Layer 5 of a small transformer language model trained on English Wikipedia (16 layers, counted from 0, width 64).
A neuron adds its activation times its output weights to the MLP's output. To switch it off is to set its activation to zero at one token and run the rest of the model.
A neuron's activation on a vector x is GELU(weights . x + bias), where the dot is the dot product.

Input weights of the MLP neurons that the questions are about. A number n stands for (n - 500) times 0.00082.
n20 (bias -0.021): 217 653 589 614 432 562 711 771 576 598 539 503 750 545 313 339 657 503 537 319 185 629 377 318 923 477 549 479 497 412 423 427 600 536 372 687 264 337 471 374 664 503 526 441 505 414 542 449 527 475 539 601 349 418 858 779 677 480 519 774 250 383 588 426
n43 (bias 0.005): 485 415 682 430 240 597 450 443 335 483 530 232 512 922 453 489 357 582 715 521 614 409 480 718 518 572 237 411 655 637 411 368 585 353 257 608 362 341 385 498 683 278 488 758 584 315 437 461 506 471 446 513 582 670 491 802 529 652 543 604 592 625 524 590
n77 (bias -0.030): 337 353 701 632 417 406 434 568 385 739 524 705 518 420 479 651 611 542 361 539 320 681 450 396 397 468 447 467 254 482 564 445 662 679 311 372 440 534 574 605 388 511 675 232 359 525 402 689 402 511 579 529 327 698 439 259 624 694 633 409 561 757 427 337
n81 (bias -0.027): 501 752 478 679 334 673 528 480 446 662 704 444 436 389 219 276 665 472 287 575 430 682 711 551 599 355 450 465 489 429 750 231 558 672 343 554 226 564 530 148 393 388 604 692 366 546 493 483 618 228 567 484 620 432 685 639 338 652 264 556 331 659 640 592
n103 (bias -0.022): 285 355 455 372 471 302 546 453 566 463 326 370 566 302 527 452 501 424 616 526 457 663 320 745 468 633 434 489 451 392 213 666 191 496 861 632 450 284 430 507 483 436 447 731 674 573 630 480 539 612 668 610 502 542 237 503 555 684 533 588 484 670 559 670
n135 (bias -0.018): 536 540 601 730 606 480 682 227 420 606 456 387 288 392 430 357 473 660 538 608 402 570 636 322 870 406 294 489 345 630 495 400 862 473 660 408 566 535 353 390 473 231 813 590 660 145 446 466 338 408 581 438 320 796 454 408 283 393 763 530 595 758 550 505
n137 (bias -0.019): 485 465 387 614 403 488 374 648 211 690 462 642 473 255 513 452 452 718 402 239 472 544 503 400 502 603 374 698 210 554 615 281 479 437 454 409 609 678 624 489 443 493 619 335 576 552 457 498 721 549 351 721 446 375 491 570 527 600 844 493 210 298 948 540
n143 (bias 0.005): 354 463 372 509 660 403 610 595 458 552 395 774 494 265 626 573 505 387 533 609 147 518 420 510 464 396 390 453 402 753 460 736 317 449 306 815 614 467 477 435 262 522 409 621 586 379 646 373 574 460 458 449 441 656 657 411 513 492 615 598 578 540 605 596
n153 (bias -0.017): 554 308 745 539 631 678 599 400 289 425 330 635 102 482 552 625 623 390 502 351 509 599 451 430 486 617 550 751 378 534 475 351 505 317 353 539 535 719 357 417 255 628 574 638 437 526 529 595 578 291 248 398 754 623 571 267 565 525 528 509 584 648 356 505
n177 (bias -0.026): 618 314 389 690 584 378 491 484 439 477 525 401 553 342 646 609 346 720 400 422 407 550 397 596 615 434 571 440 343 782 249 544 431 335 632 539 487 655 411 464 383 349 607 524 582 513 751 520 463 197 738 639 468 496 640 399 218 582 602 679 475 400 329 524
n187 (bias -0.015): 534 450 406 432 437 552 470 353 381 373 668 390 616 695 369 474 696 467 693 488 603 439 527 232 717 583 487 714 719 597 309 610 558 297 399 409 483 410 330 469 605 518 751 541 842 448 649 390 561 510 479 330 348 431 619 450 475 339 692 446 631 382 375 772
n194 (bias -0.008): 691 216 281 710 478 422 507 701 484 324 411 303 360 701 592 442 225 598 651 582 483 313 464 548 559 417 574 650 82 586 489 601 548 298 471 587 607 693 305 392 186 470 562 492 539 498 441 677 418 335 239 473 660 448 606 835 582 778 420 741 657 475 421 489
n221 (bias -0.020): 530 512 514 321 742 335 413 443 530 501 624 513 356 455 459 656 525 582 508 469 433 453 523 562 546 612 755 463 263 376 544 550 563 531 581 454 347 443 422 588 460 444 457 612 626 397 252 424 536 382 559 647 519 433 680 675 540 526 731 386 644 511 843 561
n226 (bias -0.016): 615 469 398 416 408 528 687 380 425 461 609 475 668 471 312 487 318 388 461 675 486 456 547 500 396 449 333 497 441 746 482 588 219 493 529 582 607 471 513 490 405 539 460 633 585 430 616 571 533 559 564 679 481 559 486 369 542 517 487 524 622 538 662 511
n236 (bias -0.029): 686 639 239 644 536 253 534 496 474 511 641 619 638 485 452 426 298 552 470 594 378 387 484 667 873 489 430 333 394 558 272 590 460 584 520 670 304 474 514 747 322 339 564 496 593 224 474 430 471 537 586 463 616 318 642 404 677 527 393 687 576 524 395 542
n253 (bias -0.028): 315 555 470 585 581 513 22 483 416 665 465 710 548 291 504 431 510 629 327 100 320 615 580 367 588 321 471 471 263 528 737 602 497 448 661 750 375 730 464 576 637 665 618 600 364 571 710 438 733 219 359 378 797 470 506 683 404 668 347 433 572 323 430 516

Output weights of the MLP neurons that the questions are about. A number n stands for (n - 500) times 0.00069.
n20: 215 451 435 541 696 490 676 680 488 420 392 545 416 511 421 343 417 531 366 854 322 632 442 445 362 607 637 530 465 428 647 638 367 460 557 184 715 453 426 285 325 324 352 589 463 698 391 560 741 537 575 623 612 515 484 551 512 589 439 597 588 499 459 170
n43: 468 663 553 459 516 573 495 566 192 289 430 655 299 486 653 494 762 402 420 231 724 633 444 598 614 580 553 624 774 386 526 639 611 604 664 473 613 497 543 662 492 411 363 464 492 500 470 298 185 363 607 213 354 668 394 456 446 218 437 440 624 657 369 567
n77: 591 562 440 629 486 669 403 552 385 659 695 342 282 420 654 516 667 539 427 425 556 436 428 642 371 645 289 495 506 572 581 634 364 362 437 571 329 535 597 625 911 519 404 444 398 442 572 775 508 525 370 696 545 557 390 291 611 530 293 547 324 306 348 324
n81: 309 561 492 377 754 359 324 360 713 578 808 456 337 666 462 253 654 277 521 462 227 483 351 481 401 716 529 478 130 630 797 605 206 443 718 474 437 684 406 563 373 365 342 490 558 671 777 476 590 435 583 482 597 598 368 592 422 227 647 636 547 612 742 551
n103: 543 548 487 361 418 485 680 630 351 618 505 387 375 519 497 459 581 366 447 725 543 642 545 306 341 696 452 651 416 437 629 278 771 627 726 460 582 574 351 614 581 443 575 474 391 361 504 488 418 695 463 400 500 832 489 505 498 508 415 424 412 454 637 71
n135: 417 533 554 702 435 479 608 513 362 598 215 508 599 435 545 495 602 568 433 425 410 341 809 463 618 561 502 468 502 512 258 415 626 392 457 515 609 666 404 455 342 692 386 306 488 546 661 350 486 378 558 676 146 247 623 705 264 533 518 615 482 603 558 617
n137: 628 428 418 420 742 487 424 443 603 539 529 615 478 336 559 706 561 507 473 469 392 507 589 518 676 512 379 554 610 603 356 496 529 448 400 471 281 468 489 511 418 361 695 514 332 417 664 330 377 499 580 491 205 569 553 925 476 240 465 565 565 326 624 675
n143: 547 307 450 440 465 517 494 424 592 610 412 541 640 325 512 348 910 412 442 653 639 586 501 483 395 334 650 701 594 451 695 713 480 602 528 506 502 308 339 649 663 728 254 718 505 441 481 360 512 336 759 413 443 474 444 505 406 428 440 495 482 379 357 384
n153: 224 495 583 477 497 565 490 309 518 345 311 617 539 378 454 630 529 561 534 540 488 581 573 432 479 643 474 395 552 422 424 550 430 545 281 426 342 443 528 542 27 509 461 824 727 598 433 458 569 381 619 526 631 638 597 430 447 608 579 447 650 486 725 506
n177: 430 573 687 549 549 320 597 362 352 452 562 580 485 455 478 290 742 507 436 685 225 437 498 599 469 558 414 592 432 423 502 549 482 556 377 681 342 333 421 392 764 558 391 442 482 260 644 471 561 624 678 432 315 547 510 281 482 715 574 689 511 560 635 613
n187: 562 558 456 513 366 720 754 338 394 782 596 273 615 516 536 549 496 348 563 449 330 697 445 543 217 448 469 614 673 605 531 553 615 624 454 533 492 533 672 440 437 408 506 576 382 541 541 525 371 682 379 534 382 740 240 507 378 553 555 355 393 513 344 217
n194: 505 562 299 637 331 339 260 336 495 235 507 407 536 299 464 695 365 395 697 459 463 695 691 576 554 591 344 350 460 659 680 668 744 463 675 670 378 449 504 545 319 451 402 601 714 602 369 547 608 660 501 628 453 580 517 398 571 407 605 329 268 662 440 305
n221: 508 552 480 538 357 311 434 324 628 510 262 618 522 550 619 434 580 652 502 395 551 509 496 541 560 511 741 744 412 382 582 401 564 517 390 458 483 301 487 486 446 724 433 671 597 647 250 488 529 473 609 602 455 429 552 311 473 481 622 360 447 628 483 521
n226: 458 479 628 527 572 499 457 438 615 631 346 684 341 429 654 343 491 556 652 580 494 611 426 482 408 620 425 680 703 522 434 472 341 496 682 455 410 645 497 531 465 412 371 400 359 428 431 614 561 462 677 373 633 533 388 466 381 369 361 425 557 538 608 478
n236: 306 571 381 604 633 589 564 263 542 442 473 450 668 409 492 404 34 451 597 612 370 705 373 255 776 545 304 153 480 625 523 625 415 521 548 338 301 426 504 573 645 490 402 332 380 323 661 579 678 752 507 552 650 505 716 516 581 667 589 569 590 676 461 387
n253: 511 223 688 385 602 541 549 647 703 401 691 416 350 430 837 604 429 392 565 386 473 651 240 493 522 762 526 411 638 623 604 443 587 645 489 618 579 285 429 196 443 485 601 554 494 619 433 372 493 433 355 431 662 493 258 401 561 391 320 554 704 512 340 455

Each question names a token from some text and the token that comes next. It shows the vector x that enters the MLP there. A number n stands for (n - 500) times 0.0074.

Then comes g, the gradient of the next token's log-probability with respect to the MLP's output, scaled to length 1. A neuron's effect is roughly proportional to its activation times (output weights . g). A number n stands for (n - 500) times 0.00096.

"er", then " Mart"
x: 611 647 526 436 856 466 672 411 566 439 306 199 533 472 641 674 624 527 441 630 689 531 523 574 351 522 444 307 447 586 496 461 295 672 600 623 470 590 411 464 555 695 222 319 605 271 575 432 363 503 538 301 590 694 594 426 767 434 651 213 370 315 513 314
g: 455 625 580 545 346 541 704 631 799 479 494 689 622 501 555 559 530 614 656 553 324 478 601 645 503 347 509 397 553 316 360 622 457 375 627 193 470 566 346 499 223 388 583 757 395 514 514 486 548 377 531 399 134 304 554 314 657 418 543 597 567 553 474 506
Which neuron, switched off, lowers the next token's probability most? n77

" Ann", then "ual"
x: 629 461 475 367 805 395 538 497 363 472 389 297 584 336 689 670 611 619 371 512 749 391 682 743 308 417 547 437 589 611 443 301 282 552 520 490 599 482 282 444 638 732 413 251 575 237 588 428 484 556 456 282 516 709 554 667 678 571 628 300 362 435 630 325
g: 425 765 543 263 435 467 271 392 591 645 453 391 382 825 799 362 545 617 570 459 465 661 481 357 577 236 697 402 550 552 509 607 466 660 428 495 567 539 433 623 658 441 621 560 408 705 467 538 437 492 525 326 561 545 550 478 376 211 492 503 229 340 517 513
Which neuron, switched off, lowers the next token's probability most? n221

" UK", then ","
x: 479 662 576 430 747 435 488 478 492 583 271 234 802 382 387 604 705 711 544 539 756 469 594 756 353 389 513 410 478 523 566 426 229 495 645 464 598 461 487 344 454 584 510 234 510 297 584 454 468 501 377 302 662 853 553 541 600 413 603 370 393 373 636 252
g: 842 494 370 398 319 443 325 542 330 383 336 204 261 535 434 302 605 410 414 506 397 440 506 644 408 559 382 618 593 388 575 579 610 495 505 635 560 599 506 564 372 627 579 537 671 583 462 602 545 769 419 417 792 702 612 463 568 349 296 522 353 618 591 537
Which neuron, switched off, raises the next token's probability most? n194

"0", then "\n"
x: 770 770 501 452 704 575 537 341 588 476 235 142 636 602 516 551 795 541 342 534 769 514 541 526 336 519 595 434 411 561 638 425 288 681 531 457 449 410 432 437 453 503 476 208 618 272 518 444 503 396 501 360 493 818 533 636 616 480 613 376 404 439 553 221
g: 441 845 492 406 713 419 532 482 505 444 519 554 564 430 334 589 630 225 485 287 333 441 508 382 380 591 213 385 656 651 364 630 296 591 434 459 380 220 520 554 630 424 586 660 422 685 555 565 516 456 453 617 421 443 639 639 460 341 673 400 602 580 684 664
Which neuron, switched off, lowers the next token's probability most? n103

"re", then "p"
x: 537 523 551 462 836 544 663 357 477 413 461 309 747 320 604 620 711 522 355 583 638 467 423 616 472 544 472 400 456 527 733 416 237 456 577 518 566 478 351 433 570 642 156 237 450 215 686 478 437 348 513 365 712 704 559 610 693 540 615 265 510 540 529 259
g: 708 704 502 543 784 617 490 506 370 429 280 499 460 887 490 324 672 475 354 632 603 444 280 321 239 369 599 500 301 503 438 684 527 735 441 585 478 707 571 583 530 344 448 574 286 447 514 419 556 508 489 520 509 543 415 663 415 421 433 473 437 507 317 597
Which neuron, switched off, raises the next token's probability most? n153

"ack", then "ard"
x: 634 560 548 404 698 377 744 447 363 444 345 165 682 540 678 587 546 605 473 528 684 556 411 642 525 563 539 400 582 465 608 358 262 646 410 500 484 452 375 513 612 528 245 206 462 337 750 442 407 446 499 352 723 845 501 561 703 376 642 256 467 378 553 320
g: 425 466 544 394 621 424 461 387 659 555 715 740 391 543 508 542 428 481 572 505 335 714 516 533 666 490 481 491 740 429 554 550 405 514 586 188 648 533 354 692 477 348 769 623 463 630 256 572 468 440 463 100 332 636 379 338 521 600 577 369 419 408 585 451
Which two neurons, each switched off alone, lower its probability most, in order? n43, n135

" L", then "A"
x: 676 425 576 464 802 373 429 497 526 480 260 171 729 263 465 772 657 634 419 570 725 369 498 609 466 524 484 527 598 771 521 468 201 531 533 440 533 592 421 434 620 640 385 324 534 303 535 358 428 495 321 369 518 737 488 555 702 469 614 466 521 299 609 262
g: 360 448 640 642 437 508 424 451 698 302 356 670 776 557 475 439 441 467 477 479 569 769 719 450 610 495 572 493 655 525 417 384 243 367 673 346 612 429 509 441 678 574 683 302 124 740 471 440 342 305 590 548 489 424 441 514 404 599 536 474 451 423 484 639
Which neuron, switched off, lowers the next token's probability most? n226

" was", then " directed"
x: 607 784 656 529 710 654 555 432 567 406 458 97 629 585 342 596 640 472 407 580 595 361 580 559 636 461 449 431 600 467 578 443 272 640 583 507 604 563 330 407 458 676 425 184 597 287 594 448 380 477 483 444 756 555 508 571 610 540 607 240 463 273 592 120
g: 344 532 315 774 510 370 674 504 479 466 492 815 534 493 474 545 398 404 415 680 476 561 632 518 499 499 484 435 644 525 492 363 331 634 398 437 333 393 331 905 518 303 453 664 504 296 377 465 432 661 283 486 634 523 751 711 396 606 519 444 466 528 512 356
Which neuron, switched off, lowers the next token's probability most? n253

" In", then "it"
x: 608 615 521 504 654 491 454 373 603 450 375 48 673 328 625 671 739 698 279 583 695 283 539 475 533 510 621 352 622 610 573 593 169 636 489 446 511 609 399 373 514 617 483 186 608 260 662 302 423 473 499 515 525 558 593 557 674 464 664 418 423 494 391 364
g: 473 207 309 480 455 515 414 430 630 393 781 610 670 485 692 293 717 536 227 638 479 352 532 657 238 561 482 655 629 559 542 408 568 323 336 397 455 397 578 457 413 353 619 480 389 350 484 338 673 690 666 475 630 608 561 632 551 488 578 367 384 615 569 529
Which neuron, switched off, lowers the next token's probability most? n177

"us", then " l"
x: 578 796 518 394 683 546 605 514 393 493 374 209 621 384 659 497 636 656 363 549 671 418 509 482 362 523 536 316 556 627 536 409 361 532 593 542 597 606 230 438 481 741 287 253 589 234 573 550 319 632 492 238 571 746 503 670 820 513 583 343 437 305 496 331
g: 372 879 404 620 687 590 273 440 525 348 524 507 531 397 444 538 507 450 771 430 382 526 469 438 474 541 488 779 300 302 459 395 555 456 424 504 494 673 398 628 625 341 433 332 336 367 535 520 746 397 679 603 293 358 451 563 385 641 620 757 528 477 532 560
Which neuron, switched off, lowers the next token's probability most? n253

"s", then "."
x: 521 679 575 427 747 525 575 438 568 462 316 46 517 404 575 605 654 572 348 630 629 453 576 476 415 504 453 379 675 709 627 379 365 600 613 550 544 628 379 506 446 748 251 294 509 332 560 575 462 542 533 304 713 738 463 639 628 429 489 317 261 292 605 273
g: 681 350 520 632 138 462 487 488 557 651 398 505 277 537 412 336 464 513 315 651 444 472 485 641 392 370 611 455 393 629 543 312 640 318 432 677 420 481 547 272 425 481 660 703 221 597 536 421 453 617 586 504 406 621 640 391 663 715 553 709 377 625 634 555
Which neuron, switched off, lowers the next token's probability most? n43

" Jack", then " White"
x: 574 496 546 384 723 408 786 412 442 478 282 257 582 315 541 617 714 601 503 535 713 364 625 709 364 372 559 392 582 434 468 509 168 595 619 497 391 551 385 431 648 663 408 255 564 383 641 304 482 654 485 386 639 670 562 522 672 589 657 322 467 229 608 237
g: 424 633 412 559 492 320 574 581 250 551 642 307 584 419 177 693 552 331 755 466 673 613 646 484 532 586 399 558 226 562 467 330 579 476 597 501 291 442 506 524 687 715 266 411 602 463 484 735 561 330 537 596 462 484 543 414 383 578 572 700 466 460 529 307
Which two neurons, each switched off alone, lower its probability most, in order? n103, n253

"ell", then "o"
x: 435 589 508 298 814 416 536 439 636 412 286 237 544 386 571 765 558 597 541 545 704 461 436 574 475 573 506 285 551 568 663 524 322 588 535 486 534 417 237 451 633 621 371 345 582 300 646 344 644 582 423 254 704 791 564 533 815 445 449 312 511 420 431 267
g: 484 431 419 605 467 489 456 467 562 737 563 784 491 412 425 572 670 508 591 538 488 447 267 713 464 462 458 585 497 700 536 438 506 481 237 570 477 391 560 231 461 441 634 489 478 652 309 368 493 583 529 406 324 699 657 768 509 414 395 60 571 652 519 409
Which two neurons, each switched off alone, lower its probability most, in order? n221, n236

"ph", then "al"
x: 602 727 547 470 785 567 667 524 454 553 387 223 646 557 517 673 619 566 493 571 608 393 410 521 365 470 496 388 487 509 686 464 337 601 384 476 555 431 320 504 553 739 151 305 600 383 512 381 414 466 553 176 495 872 556 608 675 650 575 265 391 225 526 366
g: 515 184 381 551 710 414 387 538 453 535 700 564 567 572 503 320 689 474 542 347 517 430 511 583 558 458 499 770 562 553 378 511 296 242 140 480 364 712 691 459 590 695 447 478 231 486 385 381 484 520 590 606 649 573 463 673 431 540 597 363 586 450 658 462
Which two neurons, each switched off alone, lower its probability most, in order? n194, n103

"ro", then "ph"
x: 609 603 622 462 746 548 671 457 422 585 405 224 647 301 462 550 682 663 380 720 687 418 475 500 380 609 425 463 532 558 692 449 387 571 528 633 510 557 351 422 478 542 251 274 452 165 573 434 441 481 452 332 522 765 539 536 838 386 707 235 509 351 539 278
g: 633 559 606 611 543 583 498 667 354 542 403 290 531 622 588 394 693 563 553 471 621 287 492 418 429 507 385 298 396 470 503 775 555 203 628 614 576 711 509 441 630 309 406 646 485 440 445 608 579 291 205 689 518 364 555 491 481 418 201 479 531 455 751 505
Which neuron, switched off, raises the next token's probability most? n221

"al", then "us"
x: 461 710 483 465 712 640 607 483 449 489 326 178 579 464 588 665 671 692 409 597 742 411 472 496 454 541 494 348 482 587 540 517 379 540 518 611 583 497 388 377 480 645 271 223 504 157 576 518 409 503 526 282 440 900 584 549 830 463 532 305 423 324 561 366
g: 551 340 350 611 435 429 409 459 344 676 679 718 650 601 584 761 555 414 379 683 491 445 383 487 464 596 568 523 503 598 549 514 484 579 25 426 344 437 330 478 458 763 357 501 482 610 543 511 222 513 651 330 554 490 689 427 307 471 516 545 458 667 608 476
Which neuron, switched off, lowers the next token's probability most? n143

" sp", then "ent"
x: 676 544 581 567 765 571 548 427 509 481 459 90 551 503 447 695 700 487 368 644 629 391 585 680 376 523 495 636 565 632 676 427 257 536 323 461 460 530 595 556 457 478 337 289 569 273 604 238 484 514 366 381 666 737 568 658 523 420 644 258 460 207 599 299
g: 652 544 551 523 623 541 477 511 799 558 475 465 238 529 661 729 412 295 506 372 386 600 526 586 424 473 340 301 800 547 535 564 647 371 609 439 531 568 216 499 620 326 731 513 417 230 309 549 589 590 622 498 616 403 395 590 483 418 559 381 637 357 426 320
Which neuron, switched off, raises the next token's probability most? n221

",", then " was"
x: 561 785 653 462 799 550 501 529 465 439 279 167 748 500 494 575 735 475 481 698 719 521 591 488 355 555 614 369 562 623 456 526 273 596 497 361 547 565 361 571 552 556 424 282 602 314 704 361 374 508 539 330 566 597 581 596 654 425 553 229 333 257 387 231
g: 579 585 555 534 695 695 664 547 614 428 302 508 560 376 685 360 301 432 452 407 541 227 590 374 506 462 765 720 528 424 617 495 473 516 437 319 591 402 561 700 629 606 451 375 582 387 470 578 421 609 79 281 534 744 514 509 552 524 482 455 320 530 355 485
Which neuron, switched off, lowers the next token's probability most? n187

"ie", then "le"
x: 560 606 596 327 699 473 670 484 568 475 307 235 637 527 525 668 667 612 447 546 755 379 426 654 406 586 392 368 443 536 593 452 289 602 633 506 494 485 300 477 507 584 343 250 606 351 790 364 331 574 444 295 644 715 633 462 806 415 645 179 403 371 510 348
g: 606 499 476 291 658 574 570 559 314 529 566 142 329 404 635 411 504 505 230 461 650 301 285 744 539 704 411 582 356 585 526 465 718 516 590 729 241 426 454 437 510 507 479 446 473 473 379 560 522 631 365 631 640 614 486 620 329 494 365 551 681 535 506 684
Which neuron, switched off, lowers the next token's probability most? n103

"to", then "ce"
x: 587 657 604 377 639 622 725 354 393 583 414 181 685 421 503 625 620 696 464 555 639 425 406 566 548 615 473 361 550 586 699 431 245 455 614 491 534 493 411 481 577 582 275 169 465 269 665 459 372 461 572 196 516 670 546 608 741 537 697 282 510 351 497 256
g: 415 556 476 477 480 594 642 563 475 532 560 500 382 443 450 344 700 409 296 525 643 368 147 515 611 249 670 461 544 791 415 433 373 723 534 594 471 567 525 273 713 465 524 466 507 256 555 377 612 415 178 627 537 433 565 424 663 551 683 505 580 536 404 698
Which neuron, switched off, lowers the next token's probability most? n194

" before", then " we"
x: 740 617 605 522 591 682 463 428 463 376 291 37 674 367 478 707 765 564 251 657 574 344 661 566 442 427 534 429 548 612 624 573 244 481 512 407 565 642 390 457 593 575 449 153 713 376 635 409 469 512 522 300 581 549 508 552 619 485 641 467 454 364 483 279
g: 578 727 447 392 409 477 652 371 550 475 392 523 466 724 332 423 413 335 593 507 627 291 280 505 222 707 471 725 452 501 479 716 846 364 477 533 522 654 525 402 608 478 464 663 464 503 699 558 663 364 498 305 613 357 417 500 470 669 511 515 295 445 537 321
Which neuron, switched off, raises the next token's probability most? n103

" post", then "ed"
x: 685 613 433 475 626 430 527 274 596 424 347 109 669 491 599 522 838 620 406 595 571 494 696 606 490 447 646 446 516 504 700 389 304 793 407 613 533 633 424 353 444 622 488 232 453 256 556 441 406 532 483 368 703 675 549 638 609 421 564 260 422 268 438 356
g: 490 435 452 667 491 587 665 389 306 496 545 345 402 399 392 520 385 314 749 518 436 494 492 413 598 496 638 508 624 635 312 344 607 638 405 476 448 650 264 546 644 675 124 446 603 588 408 457 526 713 371 447 740 609 492 781 456 450 486 629 465 640 270 410
Which neuron, switched off, lowers the next token's probability most? n137

" most", then " countries"
x: 600 681 519 579 521 510 559 534 493 421 352 22 684 466 558 690 646 382 616 591 681 475 566 626 430 396 651 525 522 706 584 479 320 573 481 526 373 675 437 348 485 607 444 87 596 266 603 571 409 428 439 260 640 488 523 528 632 467 706 288 449 365 686 292
g: 400 528 324 351 332 491 361 646 346 332 268 550 491 412 362 654 469 510 652 523 660 843 345 674 349 532 477 444 347 508 410 591 389 814 507 478 457 259 568 574 377 652 644 533 617 513 684 481 448 577 540 488 255 652 657 553 632 471 311 610 421 644 507 505
Which neuron, switched off, lowers the next token's probability most? n194

"7", then " million"
x: 644 733 448 472 674 534 594 307 589 471 315 145 534 527 479 585 706 554 413 649 700 501 522 395 319 503 610 412 483 621 674 542 246 559 524 502 505 408 470 576 496 653 423 132 648 376 694 378 600 335 488 378 477 853 585 615 623 399 579 352 430 350 517 177
g: 697 685 314 871 422 338 547 736 550 362 482 230 346 464 618 553 722 311 520 502 565 560 585 623 432 442 579 528 489 321 484 596 419 492 628 366 477 589 419 387 342 461 363 523 540 312 546 548 616 365 595 718 641 358 277 561 700 449 483 660 450 332 467 441
Which neuron, switched off, raises the next token's probability most? n77

"it", then "re"
x: 640 544 490 423 734 487 634 552 400 507 428 184 600 484 695 692 640 579 462 659 677 554 471 470 592 453 598 407 539 551 498 328 232 537 292 628 546 501 369 515 499 681 151 205 523 352 675 515 340 561 420 343 487 738 688 625 813 344 531 339 403 376 512 291
g: 395 670 441 450 532 275 690 560 503 558 748 577 353 786 545 711 656 422 324 512 513 369 376 515 513 606 409 598 392 642 286 505 568 471 660 339 561 524 648 458 363 550 340 760 557 422 440 565 398 380 346 735 433 401 680 669 306 385 414 617 357 426 470 324
Which neuron, switched off, lowers the next token's probability most? n20

"m", then "ore"
x: 394 599 538 651 595 456 542 489 548 487 408 236 541 497 629 726 690 533 363 637 780 391 419 541 482 453 474 554 426 551 839 437 195 494 434 405 440 631 348 522 425 759 297 344 615 294 521 511 473 562 506 248 607 763 399 735 651 423 620 406 430 228 566 246
g: 514 253 268 451 506 391 530 540 403 585 618 689 515 598 504 504 679 487 555 400 544 488 447 671 573 600 390 758 540 693 700 442 365 539 342 307 345 394 669 735 432 450 655 499 368 388 556 405 464 605 579 679 330 491 663 581 420 301 454 130 543 433 665 373
Which neuron, switched off, lowers the next token's probability most? n137

"ed", then "a"
x: 591 627 511 441 737 492 649 574 406 386 288 68 539 459 561 642 683 675 444 583 620 594 387 598 487 585 467 316 487 740 519 506 333 665 327 614 446 597 381 421 528 530 352 243 571 329 671 396 382 502 530 290 645 776 466 530 784 349 599 352 504 397 522 273
g: 763 655 473 399 597 764 365 429 624 392 295 522 565 409 542 177 597 611 483 495 417 671 470 764 334 442 470 447 455 650 459 447 546 373 327 347 447 340 430 592 493 432 642 221 521 728 440 357 602 697 769 401 522 390 582 657 419 521 465 528 630 466 492 439
Which neuron, switched off, lowers the next token's probability most? n143

"í", then "ne"
x: 714 637 545 451 753 557 677 385 379 693 416 292 702 427 571 567 737 545 364 660 606 577 359 497 416 500 485 327 504 598 493 450 190 535 603 593 622 449 275 450 487 563 383 274 534 268 550 439 420 640 460 259 587 684 537 634 797 557 605 166 475 346 499 250
g: 486 526 432 297 424 391 506 536 674 654 697 643 589 571 512 513 685 592 449 573 344 381 483 590 415 454 317 457 525 450 445 427 339 672 597 387 577 292 483 597 216 206 838 351 501 376 634 423 573 411 601 467 343 381 522 366 645 524 861 538 477 561 594 608
Which neuron, switched off, lowers the next token's probability most? n194

" T", then "rist"
x: 625 516 531 480 796 457 481 452 429 574 375 245 830 424 563 709 698 604 532 551 769 408 453 538 461 382 551 495 555 678 506 446 113 511 478 402 405 530 449 450 503 760 418 314 474 307 664 215 350 478 405 384 516 770 554 581 664 514 662 371 460 266 615 305
g: 499 653 531 398 730 565 743 374 646 517 510 566 479 596 629 574 823 597 430 519 287 581 524 403 485 312 386 633 329 325 147 481 481 395 596 503 510 463 595 568 389 323 654 498 408 863 549 414 645 604 424 589 406 523 455 503 340 359 305 351 445 547 450 571
Which neuron, switched off, raises the next token's probability most? n143

" the", then " tour"
x: 527 726 442 619 637 462 496 607 633 485 357 263 592 606 454 697 731 665 533 532 733 281 609 676 405 398 613 352 541 636 535 481 189 674 458 645 523 463 392 566 520 611 386 211 666 165 606 440 372 441 418 328 463 549 567 507 657 466 543 436 346 456 516 127
g: 533 553 264 446 458 429 737 360 299 605 570 408 591 304 462 653 411 528 772 483 372 242 360 531 610 605 554 629 438 508 333 385 511 640 517 598 300 306 711 465 533 568 612 446 576 335 756 477 595 507 573 490 669 562 254 709 507 347 708 536 357 476 383 546
Which neuron, switched off, raises the next token's probability most? n20

" Bre", then "nd"
x: 625 466 546 532 836 438 656 505 386 554 343 254 732 241 585 562 790 597 409 548 696 291 547 645 478 430 459 475 576 569 572 406 190 517 554 645 483 510 351 368 552 514 384 277 573 344 657 312 479 487 460 483 647 817 416 560 670 453 615 287 472 284 579 284
g: 490 342 500 742 382 645 551 435 567 552 561 515 678 617 401 410 576 428 363 501 502 600 611 402 197 410 432 352 458 489 687 508 465 462 834 611 311 479 364 593 389 288 562 452 599 451 538 483 763 445 544 435 594 277 403 258 511 310 699 567 385 716 676 631
Which neuron, switched off, raises the next token's probability most? n81

" and", then " A"
x: 488 849 663 470 750 607 460 450 542 334 259 143 672 431 562 584 655 466 523 666 739 394 591 605 451 482 447 393 623 595 471 468 322 621 519 466 482 579 407 584 656 610 462 266 723 164 634 403 444 523 399 385 479 630 539 526 639 406 607 365 450 246 383 262
g: 272 414 343 399 548 390 497 586 107 387 434 410 581 442 404 513 638 516 562 476 692 900 446 657 518 351 254 339 535 581 516 600 411 420 659 630 594 697 349 406 594 571 553 580 687 569 562 459 452 356 587 619 299 475 584 618 640 320 354 589 514 519 537 491
Which neuron, switched off, raises the next token's probability most? n187

" ", then "190"
x: 662 642 412 651 744 398 472 453 541 527 264 137 689 598 559 704 742 448 433 547 734 540 591 475 335 608 454 520 526 709 568 470 203 678 477 346 520 494 395 439 535 639 459 371 574 211 645 376 422 485 423 388 448 669 598 649 628 428 568 303 477 294 496 200
g: 739 532 466 585 743 363 356 738 726 244 495 504 475 547 602 503 593 456 401 658 553 577 770 487 486 563 584 418 629 391 480 366 427 443 269 463 581 617 527 674 615 329 352 549 415 354 455 547 314 496 590 722 622 395 294 497 346 551 432 199 440 576 318 557
Which neuron, switched off, lowers the next token's probability most? n236

"com", then "b"
x: 639 701 479 556 640 408 607 419 561 393 271 221 635 330 710 637 558 545 372 522 828 363 459 585 393 453 553 440 636 642 781 412 347 629 499 429 415 448 454 414 516 540 333 207 536 180 547 515 686 459 432 490 698 663 420 758 615 440 684 304 409 393 399 365
g: 308 432 448 601 413 775 553 553 400 393 456 579 450 657 614 447 272 496 527 636 847 590 681 429 478 300 533 393 634 668 260 548 491 460 425 633 346 457 606 381 564 517 334 483 531 483 236 319 453 640 561 559 739 367 497 400 506 312 674 406 449 645 714 444
Which neuron, switched off, lowers the next token's probability most? n81